Layer 15 of a small transformer language model trained on English Wikipedia (23 layers, counted from 0, width 64).
A neuron adds its activation times its output weights to the MLP's output. To switch it off is to set its activation to zero at one token and run the rest of the model.

Output weights of the MLP neurons that the questions are about. A number n stands for (n - 128) times 0.0036.
n27: 236, 111, 110, 187, 168, 145, 75, 117, 79, 156, 96, 145, 113, 95, 156, 193, 138, 128, 140, 142, 105, 153, 146, 130, 124, 69, 143, 141, 116, 175, 98, 127, 116, 88, 111, 128, 113, 126, 169, 127, 124, 165, 147, 122, 149, 52, 143, 116, 120, 186, 103, 162, 59, 142, 175, 128, 107, 166, 140, 84, 63, 118, 163, 124
n28: 74, 150, 100, 90, 156, 181, 75, 143, 170, 77, 149, 188, 87, 102, 99, 164, 185, 180, 94, 155, 159, 112, 169, 108, 148, 105, 119, 142, 182, 123, 113, 50, 110, 109, 152, 191, 103, 203, 81, 76, 162, 116, 88, 103, 122, 124, 144, 140, 131, 130, 89, 87, 141, 167, 134, 184, 163, 142, 172, 172, 168, 137, 162, 132
n38: 193, 91, 134, 140, 153, 110, 133, 72, 131, 163, 131, 141, 133, 92, 143, 129, 55, 57, 137, 75, 96, 134, 153, 99, 84, 136, 122, 164, 250, 69, 111, 75, 87, 132, 142, 151, 170, 137, 163, 194, 148, 206, 132, 154, 147, 86, 121, 131, 78, 135, 132, 120, 59, 165, 137, 126, 115, 184, 140, 186, 111, 126, 122, 161
n66: 159, 33, 152, 73, 125, 123, 117, 93, 169, 150, 207, 106, 62, 142, 39, 177, 154, 164, 131, 154, 74, 152, 159, 52, 161, 112, 202, 96, 184, 133, 157, 115, 71, 229, 122, 114, 80, 134, 113, 142, 98, 87, 151, 129, 146, 197, 18, 178, 148, 117, 151, 88, 156, 115, 180, 103, 89, 121, 112, 77, 95, 105, 60, 197
n77: 158, 137, 143, 169, 107, 139, 146, 192, 104, 99, 131, 136, 51, 94, 156, 192, 177, 109, 128, 150, 92, 191, 103, 85, 156, 133, 147, 139, 218, 131, 94, 116, 140, 156, 173, 137, 107, 122, 203, 106, 138, 145, 99, 118, 121, 180, 62, 76, 101, 112, 117, 167, 168, 183, 172, 103, 150, 146, 71, 98, 120, 174, 80, 59
n88: 128, 130, 138, 123, 135, 144, 123, 122, 98, 46, 130, 76, 116, 113, 41, 141, 121, 114, 145, 173, 162, 88, 124, 178, 152, 189, 69, 161, 164, 135, 189, 82, 127, 86, 147, 145, 116, 163, 70, 208, 122, 179, 137, 92, 160, 123, 62, 149, 113, 188, 63, 123, 139, 102, 72, 192, 93, 93, 147, 167, 131, 186, 84, 83
n89: 112, 221, 189, 152, 112, 134, 102, 186, 140, 136, 87, 151, 169, 146, 147, 105, 185, 98, 143, 128, 155, 28, 118, 110, 91, 141, 121, 121, 186, 131, 173, 121, 121, 210, 104, 138, 134, 95, 103, 134, 125, 179, 102, 119, 158, 159, 105, 133, 134, 148, 215, 109, 146, 154, 101, 110, 166, 147, 128, 123, 165, 160, 103, 156
n90: 119, 131, 37, 107, 154, 150, 153, 122, 175, 219, 150, 174, 138, 176, 76, 131, 119, 168, 115, 118, 174, 103, 104, 101, 113, 128, 172, 145, 82, 165, 89, 96, 182, 29, 111, 152, 174, 94, 120, 93, 120, 123, 127, 162, 172, 104, 166, 159, 144, 157, 145, 150, 209, 140, 72, 131, 172, 130, 87, 155, 94, 173, 122, 159
n92: 166, 48, 172, 131, 69, 116, 138, 114, 159, 104, 170, 102, 119, 128, 139, 108, 168, 87, 143, 98, 84, 84, 98, 112, 129, 119, 146, 131, 73, 141, 94, 240, 234, 107, 152, 104, 133, 127, 194, 168, 143, 129, 90, 180, 95, 96, 151, 155, 131, 121, 156, 154, 136, 85, 129, 125, 126, 146, 112, 125, 89, 106, 91, 108
n95: 168, 94, 158, 121, 72, 168, 158, 33, 86, 113, 175, 131, 152, 102, 133, 66, 208, 108, 118, 57, 76, 125, 90, 108, 168, 90, 200, 118, 155, 116, 75, 166, 114, 80, 184, 156, 155, 69, 102, 116, 80, 90, 152, 115, 100, 149, 177, 141, 155, 86, 131, 125, 141, 78, 103, 130, 150, 197, 215, 112, 128, 107, 145, 159
n107: 113, 207, 116, 142, 193, 113, 130, 139, 147, 140, 108, 100, 118, 117, 132, 134, 135, 136, 172, 150, 137, 88, 150, 162, 127, 125, 152, 123, 129, 131, 129, 51, 75, 146, 198, 152, 122, 149, 176, 122, 142, 121, 120, 104, 110, 120, 177, 123, 146, 161, 62, 60, 180, 207, 52, 141, 126, 29, 164, 121, 176, 216, 134, 167
n109: 67, 112, 131, 104, 194, 141, 110, 169, 129, 129, 150, 114, 94, 173, 107, 157, 96, 112, 56, 173, 120, 124, 125, 49, 147, 190, 139, 172, 92, 78, 78, 142, 170, 170, 74, 114, 115, 149, 173, 70, 109, 130, 135, 144, 191, 163, 160, 112, 153, 169, 154, 111, 97, 188, 157, 121, 87, 119, 184, 112, 67, 139, 114, 106
n147: 115, 156, 132, 111, 68, 165, 155, 60, 135, 195, 83, 135, 97, 186, 160, 101, 154, 134, 101, 103, 131, 193, 185, 81, 93, 133, 99, 96, 64, 136, 97, 125, 62, 104, 184, 115, 133, 139, 80, 182, 195, 95, 163, 98, 112, 129, 46, 159, 56, 72, 109, 145, 72, 110, 187, 94, 107, 105, 104, 172, 152, 157, 120, 125
n159: 119, 75, 181, 131, 169, 127, 159, 72, 145, 150, 119, 134, 77, 218, 157, 188, 133, 72, 170, 107, 101, 110, 164, 91, 139, 73, 131, 150, 106, 90, 67, 192, 122, 87, 197, 96, 143, 164, 124, 68, 89, 139, 122, 160, 131, 118, 31, 176, 92, 135, 95, 86, 81, 98, 160, 85, 103, 109, 88, 175, 113, 71, 124, 106
n174: 124, 132, 211, 166, 81, 134, 32, 98, 140, 163, 152, 141, 125, 248, 202, 149, 163, 87, 169, 123, 103, 111, 145, 154, 122, 142, 67, 108, 126, 145, 113, 209, 150, 119, 153, 150, 136, 168, 127, 220, 111, 76, 167, 133, 91, 101, 212, 166, 52, 105, 137, 116, 63, 116, 148, 118, 134, 66, 209, 155, 197, 182, 93, 140
n185: 91, 210, 86, 110, 157, 121, 167, 65, 63, 149, 158, 130, 124, 106, 112, 160, 100, 151, 122, 99, 104, 107, 145, 112, 184, 88, 154, 146, 88, 78, 110, 160, 148, 241, 167, 142, 144, 167, 148, 52, 88, 136, 98, 142, 88, 99, 157, 170, 120, 68, 113, 117, 132, 109, 100, 94, 216, 119, 135, 152, 144, 175, 164, 124

Each question names a token from some text and the token that comes next. It shows the activations a of the neurons there, in the order above. A number n stands for (n - 128) times 0.013.

Then comes g, the gradient of the next token's log-probability with respect to the MLP's output, scaled to length 1. A neuron's effect is roughly proportional to its activation times (output weights . g). A number n stands for (n - 128) times 0.0035.

"et", then "o"
a: 111, 142, 99, 135, 127, 130, 108, 128, 110, 131, 169, 128, 144, 127, 135, 131
g: 102, 114, 173, 165, 161, 105, 87, 166, 144, 106, 69, 149, 162, 103, 93, 186, 90, 89, 151, 133, 124, 151, 156, 113, 117, 138, 110, 173, 127, 141, 81, 105, 148, 138, 163, 186, 129, 138, 187, 49, 107, 147, 139, 133, 153, 223, 155, 67, 158, 111, 196, 103, 136, 153, 189, 88, 109, 147, 109, 110, 122, 129, 45, 106
Which neuron, switched off, raises the next token's probability most? n147

" offic", then "ially"
a: 131, 135, 119, 116, 128, 125, 127, 129, 130, 132, 132, 122, 134, 128, 131, 115
g: 123, 160, 62, 99, 78, 100, 132, 150, 126, 138, 131, 136, 74, 127, 126, 134, 220, 140, 90, 157, 159, 160, 108, 128, 145, 184, 55, 61, 127, 180, 144, 80, 91, 77, 92, 101, 108, 157, 199, 124, 113, 76, 80, 108, 105, 72, 103, 117, 91, 178, 107, 61, 95, 167, 121, 99, 120, 107, 118, 112, 157, 125, 116, 140
Switching off which neuron hurts the next token most? n185

"ol", then " City"
a: 130, 114, 129, 122, 125, 126, 128, 128, 8, 136, 129, 130, 136, 113, 127, 129
g: 69, 79, 95, 116, 96, 138, 111, 142, 140, 111, 138, 159, 111, 158, 58, 113, 82, 161, 175, 164, 151, 131, 100, 175, 100, 206, 206, 93, 121, 98, 150, 149, 75, 99, 52, 143, 141, 137, 156, 143, 156, 147, 70, 168, 103, 106, 79, 164, 54, 144, 141, 109, 82, 193, 157, 135, 85, 129, 116, 120, 151, 129, 99, 126
Which neuron, switched off, raises the next token's probability most? n95

"b", then "ane"
a: 118, 127, 150, 123, 115, 130, 115, 118, 51, 143, 212, 132, 133, 120, 125, 124
g: 94, 158, 160, 140, 145, 53, 131, 143, 124, 133, 99, 124, 134, 141, 85, 151, 121, 117, 119, 176, 151, 146, 164, 141, 164, 200, 165, 135, 125, 127, 73, 99, 120, 37, 123, 159, 121, 152, 88, 131, 176, 120, 154, 106, 91, 129, 111, 142, 183, 99, 14, 139, 58, 89, 145, 72, 86, 105, 80, 120, 108, 105, 77, 119
Switching off which neuron hurts the next token most? n92

"ings", then " C"
a: 119, 135, 35, 145, 128, 134, 139, 130, 125, 126, 196, 132, 138, 126, 135, 124
g: 104, 114, 91, 208, 151, 149, 72, 179, 138, 119, 120, 147, 96, 199, 91, 140, 158, 131, 162, 85, 121, 128, 122, 182, 130, 110, 76, 171, 115, 162, 132, 142, 129, 150, 82, 152, 107, 197, 195, 109, 143, 90, 74, 102, 99, 178, 109, 179, 89, 163, 163, 123, 109, 104, 190, 129, 84, 101, 120, 99, 84, 55, 105, 130
Which neuron, switched off, raises the next token's probability most? n107

" three", then " of"
a: 129, 110, 112, 155, 133, 119, 131, 137, 125, 117, 153, 126, 131, 134, 126, 129
g: 111, 168, 77, 135, 132, 100, 149, 188, 103, 171, 84, 163, 242, 96, 159, 98, 80, 155, 131, 114, 94, 127, 140, 140, 121, 195, 78, 104, 149, 139, 115, 106, 170, 141, 75, 147, 142, 166, 95, 92, 98, 158, 157, 66, 103, 95, 154, 94, 134, 105, 76, 135, 159, 139, 75, 209, 155, 82, 128, 138, 113, 126, 96, 125
Switching off which neuron hurts the next token most? n107

" l", then "ove"
a: 124, 114, 128, 128, 128, 130, 119, 138, 131, 135, 126, 111, 102, 102, 128, 128
g: 125, 90, 146, 92, 182, 123, 77, 140, 88, 85, 161, 123, 95, 149, 92, 147, 78, 51, 140, 130, 99, 79, 89, 184, 161, 129, 135, 121, 93, 108, 181, 170, 141, 150, 100, 139, 88, 125, 108, 96, 110, 156, 184, 187, 101, 171, 209, 128, 125, 129, 155, 175, 129, 56, 79, 155, 150, 187, 129, 103, 172, 93, 157, 127
Switching off which neuron hurts the next token most? n147

"Pl", then "ot"
a: 106, 160, 124, 135, 125, 123, 128, 137, 127, 127, 129, 128, 105, 122, 119, 116
g: 100, 103, 117, 53, 184, 130, 189, 183, 65, 138, 106, 149, 62, 141, 76, 102, 113, 139, 182, 117, 102, 158, 120, 137, 203, 108, 87, 109, 138, 96, 215, 138, 158, 114, 98, 99, 115, 135, 171, 172, 129, 106, 120, 174, 71, 140, 89, 91, 118, 90, 138, 132, 128, 157, 163, 76, 208, 133, 112, 143, 115, 115, 114, 126
Switching off which neuron hurts the next token most? n27

"ap", then "per"
a: 141, 123, 131, 119, 116, 121, 124, 127, 112, 132, 143, 143, 137, 128, 127, 133
g: 245, 142, 83, 170, 142, 67, 152, 156, 86, 171, 114, 104, 157, 103, 154, 107, 98, 164, 77, 142, 171, 87, 138, 118, 107, 72, 132, 165, 161, 148, 133, 113, 157, 152, 151, 117, 122, 106, 117, 142, 89, 119, 103, 72, 126, 111, 107, 81, 96, 160, 93, 90, 138, 99, 164, 142, 175, 112, 105, 29, 129, 152, 195, 114
Switching off which neuron hurts the next token most? n27

" bl", then "acks"
a: 124, 118, 123, 152, 143, 139, 131, 134, 124, 128, 94, 124, 113, 145, 101, 73
g: 134, 94, 98, 167, 140, 177, 95, 79, 184, 57, 122, 97, 77, 141, 178, 144, 141, 117, 51, 124, 155, 92, 120, 99, 97, 159, 68, 145, 153, 152, 153, 131, 128, 154, 105, 124, 164, 166, 133, 106, 127, 131, 193, 150, 92, 179, 61, 102, 177, 134, 176, 114, 82, 161, 130, 173, 112, 100, 163, 104, 76, 127, 203, 102
Switching off which neuron hurts the next token most? n185

" to", then " at"
a: 128, 72, 113, 125, 102, 100, 124, 121, 131, 133, 154, 118, 129, 140, 97, 128
g: 98, 90, 9, 130, 54, 37, 145, 124, 64, 42, 110, 155, 112, 159, 124, 140, 123, 101, 112, 148, 99, 78, 147, 153, 125, 181, 166, 103, 122, 55, 124, 95, 135, 132, 121, 127, 146, 144, 83, 114, 137, 124, 69, 107, 141, 146, 133, 151, 158, 130, 93, 156, 116, 145, 62, 130, 112, 135, 108, 150, 97, 84, 140, 120
Switching off which neuron hurts the next token most? n174

"ado", then " V"
a: 126, 127, 146, 122, 123, 130, 128, 138, 115, 129, 123, 130, 140, 114, 124, 148
g: 162, 169, 110, 153, 186, 72, 166, 171, 157, 76, 151, 125, 148, 151, 147, 165, 145, 142, 142, 102, 117, 124, 146, 132, 146, 65, 61, 156, 107, 119, 132, 110, 180, 221, 114, 117, 92, 146, 115, 100, 108, 150, 187, 127, 94, 163, 194, 129, 68, 115, 111, 102, 143, 140, 241, 86, 127, 135, 173, 100, 119, 117, 106, 100
Switching off which neuron hurts the next token most? n185

" was", then " made"
a: 126, 130, 112, 90, 92, 119, 134, 140, 117, 137, 130, 123, 140, 110, 120, 128
g: 129, 126, 101, 151, 113, 151, 87, 140, 167, 116, 93, 110, 127, 113, 119, 77, 72, 110, 186, 132, 149, 141, 153, 138, 174, 170, 99, 152, 155, 184, 97, 156, 115, 152, 155, 81, 216, 129, 86, 106, 84, 50, 157, 67, 113, 130, 136, 173, 142, 97, 69, 83, 126, 101, 115, 110, 103, 124, 73, 223, 125, 81, 92, 143
Switching off which neuron hurts the next token most? n77

"B", then "et"
a: 116, 128, 109, 130, 128, 143, 97, 128, 134, 129, 152, 129, 117, 139, 99, 131
g: 107, 48, 74, 136, 93, 125, 167, 117, 120, 198, 153, 108, 144, 132, 120, 151, 64, 122, 107, 84, 123, 167, 122, 136, 162, 166, 140, 166, 117, 131, 128, 176, 127, 147, 173, 83, 94, 138, 107, 132, 68, 95, 153, 178, 115, 74, 138, 73, 67, 99, 86, 148, 71, 211, 105, 106, 162, 96, 149, 127, 159, 125, 143, 54
Switching off which neuron hurts the next token most? n89

" killed", then "."
a: 132, 129, 122, 136, 129, 128, 128, 131, 130, 114, 173, 92, 126, 127, 128, 127
g: 144, 141, 173, 162, 49, 123, 65, 96, 162, 159, 143, 159, 176, 74, 107, 103, 187, 123, 127, 138, 216, 143, 146, 135, 205, 119, 123, 158, 144, 112, 204, 114, 138, 136, 177, 131, 135, 113, 108, 106, 96, 76, 117, 148, 141, 83, 143, 153, 153, 113, 163, 95, 168, 126, 107, 148, 167, 140, 111, 153, 127, 163, 184, 219
Switching off which neuron hurts the next token most? n109

" were", then " ab"
a: 131, 113, 119, 129, 92, 74, 127, 149, 123, 134, 173, 120, 135, 115, 122, 135
g: 137, 151, 177, 133, 97, 96, 102, 95, 94, 89, 104, 133, 139, 149, 149, 152, 160, 149, 24, 75, 141, 189, 138, 151, 162, 30, 134, 71, 120, 85, 139, 111, 141, 112, 223, 153, 125, 64, 169, 122, 106, 156, 71, 129, 108, 156, 124, 178, 150, 122, 144, 183, 134, 171, 112, 110, 130, 146, 167, 133, 134, 145, 117, 96
Switching off which neuron hurts the next token most? n88

" v", then "oice"
a: 128, 121, 126, 140, 126, 137, 133, 132, 133, 138, 122, 115, 133, 130, 117, 121
g: 212, 177, 156, 106, 74, 160, 122, 76, 114, 189, 119, 133, 88, 158, 137, 182, 109, 140, 94, 194, 110, 157, 173, 183, 111, 54, 151, 127, 136, 167, 145, 82, 165, 120, 66, 140, 149, 200, 153, 163, 158, 65, 93, 122, 93, 113, 101, 137, 154, 138, 161, 172, 138, 111, 159, 150, 159, 105, 106, 113, 124, 81, 105, 110
Switching off which neuron hurts the next token most? n109

"'s", then " life"
a: 142, 116, 125, 154, 127, 127, 127, 125, 129, 120, 133, 132, 132, 146, 124, 127
g: 148, 86, 165, 173, 75, 200, 136, 141, 116, 68, 108, 106, 88, 82, 15, 120, 171, 110, 163, 120, 81, 154, 133, 163, 171, 100, 155, 100, 136, 99, 96, 96, 109, 171, 101, 126, 194, 158, 156, 171, 122, 124, 148, 128, 173, 164, 120, 146, 196, 113, 137, 179, 110, 146, 106, 139, 143, 153, 112, 105, 140, 99, 93, 195
Switching off which neuron hurts the next token most? n66

"ing", then " E"
a: 118, 129, 76, 132, 130, 125, 129, 128, 122, 124, 208, 146, 133, 128, 128, 124
g: 99, 108, 145, 162, 132, 152, 141, 145, 138, 129, 112, 106, 106, 180, 82, 122, 164, 138, 162, 31, 112, 96, 126, 153, 150, 98, 79, 167, 112, 148, 129, 124, 169, 125, 77, 116, 143, 226, 154, 134, 152, 128, 64, 106, 117, 144, 152, 149, 81, 138, 173, 175, 100, 91, 151, 195, 86, 60, 70, 94, 136, 59, 100, 117
Which neuron, switched off, raises the next token's probability most? n107

".", then " Her"
a: 121, 119, 120, 129, 199, 136, 129, 126, 128, 118, 138, 138, 128, 144, 126, 127
g: 133, 179, 146, 124, 141, 152, 110, 99, 88, 139, 86, 177, 60, 137, 78, 126, 178, 115, 112, 116, 77, 151, 105, 113, 104, 162, 112, 133, 155, 213, 108, 59, 144, 63, 117, 165, 108, 95, 141, 162, 160, 150, 105, 139, 146, 242, 116, 191, 136, 90, 130, 148, 109, 210, 128, 115, 88, 128, 144, 145, 102, 110, 126, 159
Switching off which neuron hurts the next token most? n77

" \"", then "res"
a: 122, 120, 131, 121, 129, 111, 127, 124, 128, 128, 129, 125, 139, 134, 129, 126
g: 132, 140, 171, 134, 187, 49, 111, 141, 123, 102, 120, 165, 154, 124, 108, 137, 112, 208, 75, 122, 118, 146, 151, 100, 110, 71, 131, 82, 152, 64, 88, 60, 138, 142, 129, 72, 140, 92, 141, 109, 165, 140, 107, 126, 128, 163, 100, 147, 155, 46, 115, 126, 164, 110, 189, 103, 177, 156, 112, 176, 88, 40, 122, 140
Switching off which neuron hurts the next token most? n88

" f", then "alls"
a: 122, 126, 126, 131, 128, 123, 128, 130, 131, 127, 143, 126, 129, 130, 127, 126
g: 63, 147, 130, 221, 117, 164, 67, 160, 179, 99, 157, 108, 124, 122, 169, 153, 150, 178, 163, 183, 135, 153, 127, 167, 116, 209, 107, 74, 154, 135, 172, 198, 118, 183, 114, 123, 144, 132, 84, 159, 153, 170, 143, 124, 107, 143, 115, 121, 164, 126, 179, 145, 123, 67, 149, 105, 130, 184, 161, 197, 125, 124, 114, 127
Which neuron, switched off, raises the next token's probability most? n107

"erve", then " A"
a: 178, 128, 124, 124, 132, 138, 112, 126, 46, 95, 223, 135, 140, 117, 129, 119
g: 124, 201, 162, 143, 137, 95, 113, 165, 174, 99, 123, 92, 128, 169, 164, 170, 65, 147, 96, 108, 167, 110, 119, 122, 136, 119, 62, 98, 117, 155, 116, 140, 160, 119, 111, 99, 87, 117, 147, 100, 118, 136, 109, 113, 44, 198, 111, 139, 105, 141, 81, 104, 134, 139, 184, 61, 127, 134, 116, 58, 181, 152, 100, 27
Which neuron, switched off, raises the next token's probability most? n27

"ist", then " p"
a: 122, 128, 132, 120, 110, 116, 130, 122, 129, 132, 132, 109, 131, 129, 140, 119
g: 112, 133, 43, 196, 129, 188, 109, 73, 167, 106, 117, 204, 151, 182, 159, 99, 128, 109, 71, 116, 144, 148, 136, 133, 87, 120, 152, 130, 111, 160, 154, 153, 106, 85, 157, 241, 97, 159, 128, 105, 104, 170, 117, 71, 139, 123, 159, 131, 126, 123, 154, 123, 89, 139, 81, 97, 149, 69, 160, 129, 111, 72, 150, 150
Switching off which neuron hurts the next token most? n77

" Place", then ")"
a: 130, 128, 124, 123, 160, 130, 126, 126, 106, 125, 128, 126, 140, 125, 132, 127
g: 116, 152, 109, 136, 138, 94, 81, 114, 195, 191, 131, 84, 173, 147, 188, 115, 99, 103, 112, 64, 132, 127, 60, 185, 141, 126, 123, 174, 137, 155, 209, 124, 66, 17, 108, 105, 135, 120, 120, 154, 89, 129, 133, 99, 56, 111, 125, 79, 135, 125, 120, 103, 173, 114, 162, 79, 137, 142, 115, 104, 124, 131, 111, 103
Which neuron, switched off, raises the next token's probability most? n77

" general", then "ly"
a: 128, 152, 121, 155, 118, 134, 120, 132, 114, 131, 126, 106, 130, 126, 127, 129
g: 137, 60, 126, 134, 185, 167, 139, 103, 188, 105, 88, 125, 160, 155, 94, 124, 130, 174, 144, 65, 146, 42, 136, 113, 197, 151, 144, 70, 137, 75, 156, 130, 102, 64, 32, 139, 125, 117, 155, 74, 119, 112, 165, 139, 160, 111, 115, 139, 96, 117, 146, 166, 130, 105, 150, 107, 155, 146, 91, 70, 172, 111, 83, 129
Switching off which neuron hurts the next token most? n66

" International", then " |\n"
a: 131, 121, 120, 159, 122, 131, 134, 115, 116, 123, 142, 134, 149, 125, 131, 128
g: 150, 141, 152, 110, 151, 139, 162, 183, 74, 187, 181, 90, 189, 107, 174, 106, 111, 69, 193, 114, 170, 137, 93, 186, 106, 142, 142, 198, 100, 84, 174, 146, 132, 120, 104, 87, 122, 158, 72, 148, 113, 72, 165, 190, 78, 109, 175, 118, 134, 155, 130, 136, 152, 104, 114, 107, 169, 121, 83, 93, 69, 118, 102, 116
Switching off which neuron hurts the next token most? n28

"e", then " County"
a: 128, 128, 112, 154, 124, 121, 133, 126, 129, 106, 127, 129, 127, 138, 122, 128
g: 78, 157, 122, 134, 122, 117, 51, 95, 121, 149, 120, 152, 161, 154, 172, 108, 132, 113, 159, 167, 180, 112, 91, 137, 71, 236, 182, 78, 122, 82, 153, 171, 125, 141, 69, 120, 72, 101, 137, 114, 107, 202, 115, 136, 174, 137, 131, 153, 182, 133, 123, 190, 122, 146, 149, 118, 105, 188, 91, 161, 169, 129, 121, 160
Switching off which neuron hurts the next token most? n95

"ins", then ","
a: 130, 134, 125, 152, 147, 125, 123, 123, 123, 125, 186, 92, 123, 82, 131, 128
g: 134, 133, 120, 123, 21, 179, 65, 91, 143, 154, 129, 173, 155, 135, 169, 114, 156, 116, 111, 131, 145, 114, 156, 145, 80, 162, 136, 145, 104, 114, 115, 164, 102, 143, 113, 175, 175, 124, 168, 139, 149, 148, 140, 191, 74, 123, 168, 128, 177, 139, 176, 162, 124, 121, 46, 102, 94, 107, 235, 111, 94, 87, 154, 152
Switching off which neuron hurts the next token most? n159

" ===\n", then "S"
a: 121, 40, 126, 109, 118, 123, 122, 134, 126, 131, 134, 134, 131, 132, 124, 121
g: 170, 147, 92, 122, 150, 115, 128, 94, 104, 75, 97, 154, 79, 115, 125, 70, 105, 74, 99, 102, 56, 55, 122, 111, 183, 213, 116, 175, 138, 164, 154, 108, 90, 111, 122, 128, 132, 43, 133, 129, 184, 139, 122, 152, 145, 91, 135, 127, 123, 184, 182, 123, 152, 72, 142, 98, 120, 124, 154, 160, 128, 60, 178, 127
Switching off which neuron hurts the next token most? n28

"stitution", then " journal"
a: 167, 126, 121, 128, 135, 127, 123, 128, 122, 138, 132, 131, 139, 146, 129, 128
g: 176, 128, 126, 98, 156, 128, 145, 39, 211, 128, 188, 145, 94, 111, 60, 175, 144, 120, 113, 118, 158, 137, 179, 93, 98, 88, 160, 147, 96, 201, 125, 111, 144, 112, 96, 123, 110, 136, 179, 90, 94, 146, 80, 128, 159, 167, 119, 108, 160, 181, 137, 128, 130, 146, 139, 162, 151, 112, 178, 51, 96, 163, 99, 67
Switching off which neuron hurts the next token most? n27

" dis", then "aster"
a: 139, 123, 130, 149, 128, 125, 128, 139, 138, 124, 124, 112, 130, 138, 128, 125
g: 122, 111, 134, 97, 183, 157, 159, 111, 131, 82, 76, 128, 84, 128, 83, 127, 95, 130, 111, 122, 150, 171, 122, 58, 56, 101, 111, 206, 126, 119, 125, 74, 160, 34, 139, 87, 152, 176, 146, 134, 141, 139, 92, 148, 102, 160, 124, 142, 198, 169, 84, 121, 180, 172, 106, 100, 181, 166, 132, 150, 160, 78, 157, 120
Switching off which neuron hurts the next token most? n90

" st", then "ep"
a: 121, 125, 130, 124, 125, 121, 128, 113, 128, 128, 133, 133, 123, 126, 135, 118
g: 131, 134, 135, 159, 109, 76, 160, 188, 100, 213, 138, 86, 126, 123, 154, 117, 121, 145, 93, 55, 72, 152, 146, 127, 173, 141, 178, 242, 128, 116, 89, 168, 105, 162, 102, 137, 67, 104, 119, 147, 154, 122, 148, 157, 87, 83, 117, 104, 57, 120, 65, 107, 80, 143, 125, 149, 100, 132, 137, 161, 138, 88, 151, 117
Switching off which neuron hurts the next token most? n90

" A", then "US"
a: 126, 134, 125, 122, 114, 128, 114, 129, 130, 108, 129, 131, 115, 130, 104, 122
g: 126, 102, 129, 108, 118, 73, 114, 119, 145, 137, 140, 92, 74, 153, 160, 154, 94, 80, 195, 63, 161, 65, 124, 154, 109, 174, 142, 129, 117, 115, 167, 115, 80, 120, 119, 115, 114, 166, 114, 103, 160, 129, 63, 168, 104, 32, 164, 78, 171, 132, 67, 160, 81, 114, 93, 156, 138, 147, 66, 55, 139, 110, 148, 103
Switching off which neuron hurts the next token most? n95